Layer 6 of a small transformer language model trained on English Wikipedia (16 layers, counted from 0, width 64).
Take only the direct path to the model's output, skipping the later layers: a vector added to the residual stream pushes a token's score in proportion to its dot product with that token's output vector.

Output vectors of the tokens that the questions are about. A number n stands for n times 0.021.
"ands": -32 -4 1 -44 19 15 -48 2 -29 3 1 -37 9 13 -13 -5 10 -11 -27 15 29 -3 18 8 -10 33 20 29 38 4 -20 34 -23 -5 -8 29 1 -27 47 -29 -17 9 30 38 26 52 4 -6 -41 38 0 -30 4 -17 -11 65 -23 44 34 -43 -8 14 -2 36
"oung": -17 -15 -11 -30 21 14 -49 -13 13 14 23 -38 -9 34 -7 -13 42 14 -1 -26 30 7 -15 15 37 -12 -8 -1 33 2 36 36 -23 -22 15 1 28 -8 -4 -46 35 -2 -17 -1 -44 52 -19 -42 -50 -21 25 -9 -41 -21 -47 0 -37 12 -37 -16 -17 -49 47 30
" War": -14 1 11 6 24 -3 -23 27 21 6 -28 -4 4 32 -13 7 -19 -1 -20 2 21 4 -11 21 -18 -16 -5 -5 16 -24 -16 11 -5 -22 18 10 -16 -3 25 1 21 20 5 41 -30 28 7 2 -25 3 -21 -61 -27 -16 -5 19 -4 9 0 4 -27 -8 -10 18
"ead": 4 -17 5 -33 34 61 -61 -26 -11 39 -11 -35 40 25 4 0 32 -32 9 45 39 34 -1 16 18 20 47 -6 26 23 -2 48 20 -95 -34 -20 46 9 -12 -8 3 -1 -39 -12 -64 57 -4 -26 -42 -26 9 -12 -4 7 1 26 5 26 16 -27 -46 -27 25 20
"cess": -1 -28 9 -41 -1 -14 -14 14 15 39 -18 -34 16 28 -6 -12 65 -46 -6 5 -20 18 -41 26 34 -42 26 14 -11 -27 -32 6 1 -8 -9 24 25 -50 31 10 -1 19 25 8 -38 42 41 -14 -8 12 4 -69 -23 -20 -53 4 -25 -27 23 -40 -11 -13 24 -24
" Location": -15 -38 7 -21 12 2 -62 62 51 -10 42 -27 -19 25 -12 -4 31 23 32 -19 33 41 16 22 -5 -8 25 27 13 30 -48 -11 43 -42 -29 32 26 -5 -23 -18 -9 10 -30 34 -30 -18 -23 -17 15 -25 -1 -39 -5 -2 -43 -1 -15 -50 -24 -10 27 -11 39 -6
"====\n": -30 -31 -1 -22 1 41 -26 46 -1 62 35 -22 3 -8 -14 -9 33 1 -28 12 38 4 -10 37 -21 16 22 13 7 16 19 2 57 -55 16 41 26 -37 -14 -7 -18 19 2 -23 -5 13 11 -44 27 -28 -32 -41 -29 -18 -7 -5 -9 41 -19 -50 18 -4 -18 7
"ts": 3 11 33 -52 0 -29 -8 -4 -36 -17 25 -13 40 18 -60 12 42 -30 -33 -20 10 7 -37 4 -19 -9 -19 33 21 -14 -17 11 19 29 -57 1 -26 -45 27 -6 30 22 -7 21 3 22 6 11 16 18 -16 -39 9 -41 -21 -5 -18 0 -28 -26 -6 -4 -2 16
" =\n\n": 4 28 36 -29 23 28 -54 43 -11 51 64 -28 5 -13 -28 18 13 26 26 54 37 -12 -7 22 4 3 51 28 -10 -16 -10 65 84 -13 -1 11 -19 -53 -53 8 15 -28 -18 12 4 -1 -13 -22 -33 -62 5 -33 3 20 -36 -33 17 -9 -52 -9 6 6 45 43
"gen": 3 -36 7 -76 -3 39 -65 12 -14 8 36 -21 19 6 -36 -1 45 -13 4 30 26 -6 -26 13 -8 -20 23 23 -27 3 -39 22 32 -5 58 0 48 -8 19 -26 47 4 44 -10 -24 -8 14 -18 -55 -23 15 1 -29 -23 -41 24 -64 -11 15 -48 14 -14 1 -6
"ober": -18 -46 -8 -38 -11 46 -30 8 24 32 -21 -46 20 40 28 -5 -10 -4 3 10 16 24 2 10 50 -23 25 18 50 -20 -7 39 -54 -65 -2 8 23 -64 -22 -4 51 -21 5 -15 -55 37 -14 -22 -14 -19 -13 2 -25 -46 -24 28 -14 23 11 -51 -22 -30 -42 -6
"ritory": -39 10 10 -22 49 -15 -12 39 21 -10 35 -51 -2 43 -14 4 12 -38 16 25 39 3 -12 19 -2 -27 -7 -1 -3 16 -35 1 53 -35 -44 26 -20 -21 31 -55 28 6 14 13 -51 2 -38 -41 25 -5 33 -24 -36 0 -3 3 -21 -5 -11 -56 -21 -46 33 -1
"airs": -67 16 -4 -45 50 40 -11 33 -37 -42 46 -45 18 26 -29 -36 -1 5 -14 8 -9 25 -12 14 -40 -14 32 -29 13 -13 -5 3 -9 -7 21 -17 16 -13 16 -13 45 12 -26 -2 -13 48 8 -32 -26 14 -13 -29 5 -20 -32 39 20 -17 -11 -54 11 9 7 44
")\n": -15 7 65 -32 12 60 -29 46 15 3 -35 -13 7 7 16 17 3 9 41 -22 5 -25 -2 23 11 12 26 -28 4 -5 -26 33 -8 0 -34 -13 -35 -39 10 -17 -22 -5 -8 -21 -15 -28 -5 -7 -9 -54 39 29 -30 -46 -63 -2 22 -35 -29 -12 -9 -34 5 -8
"oms": -7 14 1 -50 -25 35 -28 -1 13 26 20 -32 -6 33 -31 -75 10 -18 -33 9 60 33 18 9 0 -8 -6 30 15 2 -17 4 13 10 -6 0 -17 -74 26 -6 35 4 -3 -20 -16 28 26 -18 -21 -2 -23 -5 3 -16 -16 35 -40 22 3 -18 -39 4 -20 -15
"erland": -28 25 21 -68 19 72 -5 1 4 18 56 -37 5 12 -3 3 -20 -34 -27 -25 30 26 18 25 53 -40 -3 9 22 3 -25 58 18 -56 61 -2 7 -6 24 7 54 -4 -15 -21 -65 27 13 -75 6 -76 19 -57 -32 15 -26 23 -35 12 -49 -66 -19 -74 26 -22
"olit": -10 -21 -13 -40 24 1 22 -9 12 -10 -2 -37 9 29 26 -19 -10 4 -10 15 36 22 -2 15 23 5 56 27 -22 2 -26 54 9 -37 -1 -16 14 -35 -20 -13 40 9 -25 6 -75 -5 8 -25 -13 22 -38 -58 -35 -3 -8 67 -10 14 9 -77 -8 14 14 26
" medalist": 11 -26 26 -77 44 -1 -53 50 -12 19 14 -28 -13 5 18 31 -7 -33 48 9 23 -46 -34 64 -24 -13 13 17 2 -28 -34 51 7 -67 -20 7 32 -11 1 -19 76 -9 -25 6 -24 14 24 7 -13 -2 66 -28 -30 -32 3 39 -18 -10 -38 -72 -14 -27 -3 41
"ces": -24 16 -2 -64 50 -38 -16 -11 6 2 6 -23 23 23 -21 -16 16 -34 -12 -27 17 13 -35 25 36 -25 0 63 4 32 -14 32 32 13 -11 -14 -61 -25 35 3 53 31 -5 41 -57 58 -11 10 -20 -46 4 -1 -25 -68 -45 -9 -56 16 -30 -72 -1 29 3 -27
"vision": 8 -23 44 -39 27 7 -42 35 -13 30 -31 -31 23 26 41 28 23 -39 -8 -13 13 34 -27 29 -5 -42 -6 36 17 -43 -37 10 0 -15 22 48 -5 -15 15 4 16 28 -43 -16 -14 14 24 -48 -43 -32 3 -21 -12 -9 -50 30 -6 -5 -30 -52 -31 14 -10 -21
"ience": -34 31 5 -44 17 29 7 10 25 -19 10 -30 15 40 -17 -3 55 23 -7 29 -8 12 13 20 -14 1 4 -18 3 12 -28 24 3 -14 14 29 9 -30 6 7 38 17 33 -19 -2 73 6 -20 21 3 27 -35 -19 -6 -66 -40 -8 -9 -11 -76 -3 -40 -9 -6
"way": -16 -8 -21 -21 24 51 -16 50 -41 -2 -22 -16 20 14 -12 -40 8 -8 -28 40 19 7 7 15 20 50 -8 25 7 -3 -43 -6 -11 -12 23 54 -6 -23 54 14 37 -8 1 -14 14 27 -48 40 -17 -36 -4 -14 -29 -30 16 19 5 -25 -27 -45 5 -4 19 -12

Output weights of attention head 1. The head adds the sum of these rows, row i times number i of z. A number n stands for n times 0.0073.
o0: 1 0 -31 8 -35 -4 24 -36 -16 -13 46 -17 17 3 5 -49 1 52 -39 -9 -3 38 1 -16 -13 0 -35 -28 -3 -20 -94 -13 0 9 27 -4 -24 2 15 2 21 -43 -5 -10 61 -5 -48 -2 28 38 -9 -4 18 -3 -19 -2 -11 2 22 -22 -17 4 18 -71
o1: -8 -8 12 -23 36 -14 46 -41 -2 -39 -22 -23 51 -29 -35 11 26 2 -44 31 -39 0 -57 -25 -36 12 -19 -15 -3 -19 13 36 2 29 5 26 10 25 7 7 55 -20 -3 46 -44 55 29 39 14 -9 12 -23 -12 14 -1 -11 -29 14 -8 27 1 7 11 -24
o2: -42 -10 -15 14 -34 -11 1 -46 26 7 -10 -31 18 -6 -48 17 13 3 20 -2 22 -2 2 -26 27 -25 1 -20 22 -12 -12 2 11 -11 -33 -9 -3 59 25 -51 -13 -28 -5 15 3 -19 5 18 -25 -49 -19 42 -18 34 22 -8 -36 -20 -35 -19 15 -35 -8 14
o3: 52 22 15 -12 11 12 -38 46 -21 44 38 5 -30 -47 29 13 10 -8 -19 0 -11 -7 -31 29 -12 23 -1 11 2 14 57 -28 39 -14 22 19 25 23 -4 19 -4 28 2 14 -14 -51 22 -25 -18 -41 15 22 -4 6 8 -21 -47 -22 10 10 1 14 39 -26
o4: 14 3 10 33 -20 -23 -3 -38 1 24 -14 30 -32 -1 3 4 56 1 -27 -46 16 1 -13 6 -32 11 -20 19 -16 24 7 34 13 -21 15 8 4 8 -18 -12 -18 17 -21 -12 14 -8 38 -32 21 -2 -4 -5 -22 -8 -60 -28 5 27 11 -11 -3 10 1 -53
o5: 20 -32 15 16 7 -34 -43 -39 18 57 8 -38 -52 37 1 20 66 -5 -3 -19 -32 -20 -38 28 35 10 23 -23 21 26 26 2 31 39 3 -5 -16 -24 -18 -10 -8 4 13 7 -3 -15 16 -27 5 -20 -12 53 -37 5 -14 -26 -7 -26 -25 27 10 -3 -7 25
o6: 4 65 13 -24 -10 -30 -19 11 -2 14 6 -18 31 19 -39 20 22 -28 2 43 -25 -11 -25 -7 -2 44 -31 -43 4 -33 18 -4 8 11 21 39 6 40 35 -4 13 4 -8 35 15 7 -1 42 -12 -22 4 12 -9 -4 24 7 19 2 -47 29 13 -4 26 34
o7: -55 -33 -71 -16 -9 -34 -21 -2 -4 3 13 1 -37 -10 8 -3 -20 6 -10 -10 -31 0 -31 -7 -48 -44 12 22 -18 -26 16 9 -3 -11 -38 -10 -14 28 13 -19 31 -5 31 12 -19 34 7 -25 32 -18 -3 38 -10 24 24 24 12 12 -55 -18 -11 -20 -21 -11
o8: 15 -1 16 -10 -15 -19 -6 -14 -30 -19 27 14 20 -24 41 32 -33 -8 9 -4 -8 -23 -17 65 9 -24 -6 14 -9 19 49 6 4 -4 -5 22 -13 15 -51 -21 18 -6 -19 -7 2 -28 1 24 30 -4 24 46 43 -27 -24 -23 13 -4 -11 -2 -1 -8 -10 1
o9: -24 32 -25 -13 29 -38 9 -8 7 -38 5 -20 29 15 -24 -1 0 -37 -3 20 42 -1 22 -50 -12 29 -4 17 15 -33 7 4 24 -34 18 4 0 3 45 -3 35 -22 -18 4 -26 2 -1 -4 0 -22 36 -33 -16 21 -8 -10 -10 13 -2 25 16 11 44 -28
o10: 25 -7 5 -8 -46 46 -11 -26 -3 22 -34 9 -1 -7 -15 51 44 28 1 -9 16 -24 -8 -7 -4 30 -17 -14 -6 28 0 9 -28 -25 -25 43 18 -5 -12 -66 -13 -15 -33 11 3 25 11 -4 -34 -29 -18 4 -34 -26 2 -18 -12 15 10 -14 20 6 -8 -41
o11: 8 1 -39 -4 20 -36 -3 -18 -58 -8 19 5 -17 -8 -10 -9 -2 4 -26 -26 33 -4 13 24 7 -20 -35 21 5 -6 40 45 -23 19 11 1 2 14 2 -29 17 9 38 -14 60 39 -3 -3 10 29 0 23 22 -14 -29 -10 -17 37 13 -3 -7 4 6 12
o12: -30 32 -1 20 -37 19 34 14 -13 16 -20 1 -42 25 26 3 -11 -9 -5 56 -38 25 16 -14 -16 55 10 15 -26 17 17 10 63 3 30 3 18 23 -7 23 -16 -10 13 -6 -58 -55 17 -34 13 -5 17 -19 -31 -22 69 8 18 26 -8 7 -26 -18 -14 -50
o13: 12 -6 16 39 -22 -30 3 -23 0 8 64 -24 -32 -19 -22 -28 7 5 -20 0 -14 22 -27 -3 25 -9 7 -33 -1 8 -26 -5 12 0 8 -18 -36 15 -20 11 -1 -24 37 -51 22 -20 0 29 7 -45 -4 64 -6 39 -3 -27 -37 -1 -10 -38 26 -5 7 -32
o14: -12 -26 -12 13 13 -6 -23 -27 -15 3 24 -19 -44 1 -19 -48 25 -18 30 45 36 29 13 -13 31 -32 0 1 -13 16 4 -41 26 7 27 6 -7 11 26 -12 1 -28 14 9 -12 5 -1 -14 -2 -42 32 10 -10 -12 -54 -14 -15 10 -8 -12 -38 -8 -5 -29
o15: 36 20 46 11 -24 1 14 21 -22 2 -19 25 2 -10 11 12 17 3 35 0 -8 -60 -9 10 -22 47 -4 -7 2 -12 37 1 -29 26 -1 -11 -12 -1 15 43 -37 31 26 -9 -9 4 30 22 8 -10 43 -45 25 -3 -21 -3 -22 10 9 15 -15 34 -1 48
o16: 24 32 -14 11 15 -21 7 20 -42 10 -24 11 -32 -26 -33 -11 54 -2 -8 8 -32 -7 -29 -2 -19 0 -23 -5 17 -61 31 -9 -3 34 41 13 -19 34 13 26 4 5 -9 28 18 54 -4 8 41 -23 -11 2 -30 -3 -48 -36 50 18 -18 54 -35 -17 54 4
o17: -7 2 -12 2 5 8 9 17 45 -10 -20 -29 -3 13 -11 22 -6 16 -2 -7 -21 -42 -17 -5 42 33 -2 37 5 29 34 20 24 2 -4 -17 18 -10 42 7 -12 4 -10 -18 -12 -8 -29 -19 -30 -14 1 -4 -28 -6 -12 25 29 -9 -2 21 -12 -11 22 12
o18: 28 -4 -35 -40 8 -24 -36 -3 -48 -5 1 -9 12 -41 29 10 -5 -43 -28 -6 -19 5 -15 9 -11 58 22 7 -25 -6 7 -8 -9 -6 11 2 42 -15 -10 19 7 9 6 2 13 11 5 28 -11 33 7 -22 21 22 -10 -16 23 7 5 12 23 57 3 -13
o19: 6 -10 22 2 11 -1 8 8 8 -14 36 39 9 -39 -10 -7 6 -5 0 29 -8 8 -48 12 -4 26 -5 2 11 -1 14 -32 25 28 3 5 -2 16 -22 25 60 7 7 8 -5 -7 33 35 5 0 25 35 25 9 3 -14 -42 -8 -8 31 21 -25 12 26
o20: -2 53 -25 22 -9 -6 14 -64 13 4 20 -29 6 1 -38 0 -24 4 -18 8 20 3 8 -4 -40 -37 1 -12 43 -7 -44 13 17 -4 -29 -21 35 26 26 19 26 3 -15 47 -25 27 31 -33 -13 34 -17 -12 14 33 29 -82 -14 -9 19 28 15 -4 -19 12
o21: -11 -38 20 44 20 -12 43 16 15 13 -43 22 -16 -5 6 -16 2 4 -6 10 6 -2 -18 -27 3 21 20 9 14 -39 -11 19 19 14 26 -26 -12 2 8 45 -16 31 25 -4 -56 7 22 -50 6 -12 32 -4 -13 -3 -17 11 29 10 -9 47 -5 -4 -43 29
o22: -12 8 22 3 -28 -41 -9 1 14 28 66 8 -12 22 -63 -30 -24 1 -21 2 35 -13 -31 -6 -26 2 -19 -28 -19 -10 -4 39 1 -37 7 -10 -3 -24 53 10 19 31 49 2 12 4 38 18 -5 -6 7 -36 28 -25 18 -16 2 -8 -9 -27 -8 21 -28 -3
o23: -54 -46 -50 27 -48 -11 5 18 33 -3 -21 25 -29 -5 -13 -7 -14 -9 14 -1 28 -2 -27 -39 -8 39 33 -10 -29 -26 -27 5 -11 -26 -6 -32 8 -15 22 8 0 2 2 -21 2 3 -7 15 -27 16 -2 -6 -5 -3 -21 10 39 41 -3 18 29 -8 -28 13
o24: -9 -14 11 -3 51 21 -36 -26 -28 -5 30 -18 -11 6 -17 27 0 -17 -4 -16 11 -9 3 29 7 -40 24 -61 19 -26 -51 -47 14 0 -36 -13 -8 2 12 19 -8 -14 45 29 29 0 -27 19 18 24 -14 10 22 39 -46 12 -27 -51 -26 -23 -11 6 12 24
o25: 32 3 16 17 -37 -9 25 -15 1 5 -52 12 2 -4 20 11 14 36 -39 11 -21 1 -12 -14 -7 44 -20 -11 -8 13 -1 30 2 -15 -22 4 -29 -34 -9 6 -58 21 -22 -32 -2 -14 25 23 -5 14 -25 -34 -13 5 3 -26 3 15 13 29 20 16 4 -30
o26: -30 -21 -8 10 22 8 2 5 -10 9 -3 -20 -59 -3 -7 -1 6 -13 -16 -22 -1 19 -27 27 36 22 -8 56 18 10 74 -10 24 16 3 -24 27 -16 -12 -2 12 15 24 -22 -22 -30 22 0 -8 1 2 20 -2 5 -17 25 -3 -9 9 21 15 3 11 -7
o27: 8 37 -23 -16 -31 28 17 15 6 -11 -36 22 27 7 10 37 -65 1 26 -27 -25 -7 -3 18 -34 7 3 -4 7 -32 -35 3 2 -39 -33 -21 3 32 -21 -19 16 -2 -32 12 -9 -42 17 18 17 3 9 33 28 -34 71 7 2 -21 -12 19 15 -7 -6 9
o28: -24 -22 -28 -25 20 13 55 0 36 -6 15 -34 12 -6 -26 25 -36 -3 -1 1 9 18 -32 -3 51 9 4 18 -3 -8 26 -4 39 -15 29 -44 41 69 -23 18 -5 -10 -1 -10 -35 -18 -9 -36 -2 13 23 30 -23 -38 1 -1 2 20 -4 -17 -17 17 22 -10
o29: -16 28 -6 -39 25 -24 41 -40 -18 -27 -5 -8 -14 12 -4 7 -24 -43 -6 28 3 -2 -9 -24 14 20 -9 10 10 0 -10 -6 32 -20 17 -15 15 36 16 12 0 -20 27 -29 -46 -26 -30 -1 16 -16 60 2 3 37 37 13 -14 -17 -25 20 19 1 -6 0
o30: 15 3 -47 -18 -17 3 -17 -30 0 10 -16 68 -12 32 0 -3 18 4 -1 -37 -21 -27 -11 -7 -18 19 -22 -5 -23 -22 4 19 6 10 -29 -25 -8 34 26 -20 -19 -9 3 -1 -13 -17 7 12 41 30 14 13 22 -14 54 2 9 -54 22 10 10 -3 34 -1
o31: -30 -31 -34 -15 22 42 6 -11 17 12 13 -18 -1 34 -21 -12 -24 -11 45 26 3 10 7 18 -5 -9 14 -17 -15 4 -25 6 -31 25 10 26 -6 -7 17 13 2 -26 54 24 0 2 -33 19 -4 11 -20 -4 -6 -31 44 84 21 -27 2 -47 9 -2 -21 -4

Each question shows a token from some text and the vector z that the head gathered there. A number n stands for n times 0.019.

"ions": 5 -7 4 -4 -15 -1 11 2 -11 8 3 -2 0 -8 6 -1 6 2 1 -9 -2 1 -2 -6 10 -10 -7 1 -3 -1 0 13
Pushed down most: "====\n"

"an": -6 3 10 -2 -2 -2 0 -6 -6 16 6 -12 -1 -2 1 -6 -2 7 1 -8 5 -2 -14 -5 -2 6 -2 3 12 1 -8 -3
Which three tokens does it push up most, strongest first? "ead", "erland", "olit"

" rec": 12 12 5 11 15 -16 0 -7 7 7 20 17 -18 -9 -20 -8 0 -3 -7 -8 31 0 23 -10 22 1 -2 16 -18 1 -21 -12
Which of these tokens does it push up most? "ts"

"ical": 14 -19 8 12 -3 13 10 7 -11 5 -7 -10 -3 7 16 -34 20 8 1 -9 0 -22 -32 -11 13 -17 -5 -8 10 -11 -1 6
Which of these tokens does it push up most? " Location"

" N": -1 3 0 1 3 5 2 1 -10 -4 -4 -7 -4 -7 -4 -1 12 -1 -6 -8 8 9 2 -6 1 1 -4 1 -6 -8 -1 -5
Which of these tokens does it push up most? " War"

"ic": -2 4 8 5 -2 2 1 -1 -8 12 4 -11 -3 0 -4 -9 4 6 1 -5 8 4 -12 -1 1 0 -8 3 14 -8 -7 0
Which of these tokens does it push up most? "ead"

" River": -7 -7 7 7 3 12 -1 17 -16 2 3 -18 -1 5 2 -17 -1 8 -13 -10 5 -3 -5 -3 6 0 -6 -5 7 -15 -5 -7
Which of these tokens does it push up most? " Location"

"20": -12 -9 16 -3 -21 -4 16 6 -11 -4 -2 -7 5 6 -2 0 -8 -8 19 -4 -14 13 -2 19 -3 -5 -13 11 -5 -2 10 31
Which of these tokens does it push up most? "way"

".": -9 1 -15 -25 -4 -6 -27 8 5 12 -20 -8 -11 -19 -5 -18 1 -5 -10 4 -9 34 -23 24 -7 -6 14 14 23 12 11 17
Which three tokens does it push up most, strongest first? "olit", "ober", "airs"

" ent": 7 5 12 7 4 6 -2 -3 2 13 13 -16 -11 0 -9 -15 -1 10 -5 5 8 -10 -28 -5 0 14 -14 9 12 -17 4 -13
Which of these tokens does it push up most? " Location"

" v": -2 17 0 -5 6 -3 -6 5 -12 8 6 -6 0 -2 3 5 4 -8 -1 3 -10 11 8 2 -8 1 5 -9 -10 -6 -4 -2
Which of these tokens does it push up most? "cess"

" h": -1 -7 15 7 1 -12 -5 8 -6 11 7 0 -3 -4 -4 -18 -1 2 -11 -2 -11 4 -9 0 4 -14 -1 2 8 -8 -13 0
Which two tokens does it push up most, strongest first? "erland", "ober"

"ov": 2 -7 10 6 8 -3 -1 12 -18 11 4 -3 1 14 18 -19 11 -9 -20 -8 8 -2 6 -6 0 -12 -6 -4 -9 2 -17 12
Which three tokens does it push up most, strongest first? "erland", "ritory", "oms"

" ": -20 -27 24 -35 20 -17 -43 14 -5 2 15 -13 -15 -29 23 -30 -34 0 -16 -7 -14 0 -34 28 -23 -4 8 6 16 -13 14 -3
Which two tokens does it push up most, strongest first? "ober", "olit"

"y": -2 0 0 3 -1 4 6 7 -8 2 -7 -9 1 -3 1 -5 5 -3 0 -4 -5 2 -3 -5 2 -4 -4 -4 -6 -9 -10 0
Which two tokens does it push up most, strongest first? "vision", " =\n\n"

" IS": 2 -10 3 7 -14 -3 6 3 -24 2 -8 -1 2 5 9 -9 7 -1 -21 -6 12 -5 3 -11 16 -15 -2 -5 -9 1 -12 21
Which three tokens does it push up most, strongest first? "ritory", "erland", "airs"

" K": -2 -8 3 2 -1 12 3 0 -2 -9 -2 -6 2 6 0 5 3 0 -12 -3 8 -1 -7 -13 -1 3 -11 2 -8 1 5 -4
Which three tokens does it push up most, strongest first? ")\n", " =\n\n", " Location"

" sub": -16 1 16 19 1 10 2 18 -9 12 -1 -7 -4 7 -3 -28 12 1 -7 2 -7 0 -16 -12 14 -9 5 -15 9 -18 -19 -9
Pushed down most: "ands"

"et": 8 -2 -9 -10 5 3 -6 1 -14 -6 -12 0 -1 2 5 4 0 -10 -5 -3 2 7 9 0 -8 0 -4 -8 -4 1 -2 1
Which of these tokens does it push up most? "oms"

"1": -7 -13 12 15 -16 -6 8 8 -21 4 -7 -7 5 4 5 -12 4 7 -22 -7 5 -8 2 -13 22 -18 -3 -2 -1 0 -5 17
Which two tokens does it push up most, strongest first? "ritory", "erland"

" with": -7 -1 1 13 -3 5 5 1 -8 -2 -4 -9 -2 1 -2 1 -2 -1 3 -1 -14 2 0 -9 6 -1 0 -8 -14 -6 -13 3
Pushed down most: "olit"

" award": -4 -7 -4 4 -5 2 0 -3 -17 -7 -10 -2 -7 -6 -10 9 -4 -3 -1 1 -13 5 1 -2 5 -9 -3 -8 -11 -9 -2 4
Which of these tokens does it push up most? "ands"

"S": -7 24 6 -24 -13 -8 3 22 -16 8 -7 23 7 4 6 0 13 -15 -21 -6 26 10 17 -10 9 -3 11 -14 11 4 -10 23
Which of these tokens does it push up most? "airs"

",": -8 -5 0 4 3 8 -7 2 -9 -3 -3 -10 -6 -4 -6 -9 2 3 -10 -10 10 6 3 -7 1 -4 -1 2 10 -8 7 -8
Which of these tokens does it push up most? " Location"

"over": -4 -2 -1 3 -2 5 5 7 -10 0 -9 -8 -1 -3 -1 -1 2 -3 0 -3 -8 2 -2 -4 2 -6 -3 -4 -9 -8 -8 2
Which of these tokens does it push up most? "vision"

" hig": -9 2 -3 -4 1 10 0 13 -15 -8 -7 -8 4 3 -1 9 5 -6 -3 -6 -1 8 -2 -7 -2 -1 -17 -6 -7 -6 -7 -3
Pushed down most: "gen"

" Mass": 6 -9 3 -5 -7 8 3 -1 -4 -3 -1 9 0 -7 3 2 5 1 -1 -7 -2 3 -6 -9 11 -5 -3 -3 -2 -6 9 4
Which of these tokens does it push up most? "ands"

"41": 4 10 8 2 0 -4 0 1 -5 8 -3 -9 -1 7 5 1 1 -3 -2 7 -10 4 5 -5 2 4 -3 -7 2 1 0 1
Pushed down most: "ober"

"ace": 1 6 -1 -4 6 -2 -8 8 -6 1 3 -4 6 1 2 10 -6 -4 -10 2 -8 4 14 -1 -14 0 0 -7 -8 -6 -2 0
Which two tokens does it push up most, strongest first? "oms", "====\n"

" one": -3 15 -5 -9 7 -5 -12 7 -9 0 0 -4 -5 -7 -6 4 3 -4 2 2 2 12 9 8 -5 -3 8 1 -6 -7 0 1
Which of these tokens does it push up most? " War"

" of": -2 0 7 -6 -9 1 0 16 -18 -4 -5 -2 8 4 2 -6 1 -2 -16 -7 14 -1 1 -11 7 -2 -4 -5 3 0 -2 6
Which of these tokens does it push up most? "ritory"

"ted": 10 -13 22 20 -6 1 11 -7 3 17 16 -12 -9 -6 5 -30 2 14 -16 1 2 -15 -16 -9 9 -3 -13 11 5 -10 3 -6
Which of these tokens does it push up most? " Location"

"4": 4 -17 1 0 -12 -9 0 7 5 -6 -18 8 17 -2 6 1 5 -3 -1 -3 -1 2 2 -7 12 -13 -11 5 -5 10 17 9
Pushed down most: "oung"

"or": 6 -4 11 44 -1 7 13 -4 19 3 18 -13 -2 19 2 3 0 9 0 23 -12 -15 -1 -5 13 -8 -9 -10 16 -8 -16 0
Which two tokens does it push up most, strongest first? " =\n\n", "gen"

" C": -3 0 8 -2 1 3 -5 -4 -13 10 5 -9 -5 -6 -3 -11 2 6 -5 -10 17 6 -13 -2 4 1 -6 2 14 -8 -7 -3
Which of these tokens does it push up most? "ead"

"ric": 26 11 -13 33 -3 23 10 26 -13 -10 2 12 -13 13 -14 -19 18 0 24 8 -23 13 -11 5 26 -22 -7 -21 16 -13 -25 15
Which of these tokens does it push up most? "gen"

" a": 1 -6 -4 -14 3 2 -10 0 -12 -9 -12 -6 -5 -2 9 3 2 -8 -12 -8 18 4 3 -4 -5 4 -4 2 -4 4 8 -5
Which of these tokens does it push up most? "oms"

"ens": 3 -6 2 -5 -17 -1 14 -1 -14 7 -2 -2 1 -11 4 2 3 -3 0 -9 -5 7 0 -7 11 -9 -9 2 0 1 1 14
Pushed down most: "====\n"

" were": -5 4 -9 -9 21 -15 -19 -9 1 -5 14 3 -31 -21 -15 -6 16 1 -7 -20 35 9 26 1 15 2 11 14 -14 4 -13 -13
Which of these tokens does it push up most? "ts"

"90": -12 -7 11 12 -8 -8 6 15 -14 4 4 -2 -5 2 2 -14 10 -1 -20 -7 2 -4 10 -8 21 -14 -3 1 -5 -9 -10 23
Which of these tokens does it push up most? "ritory"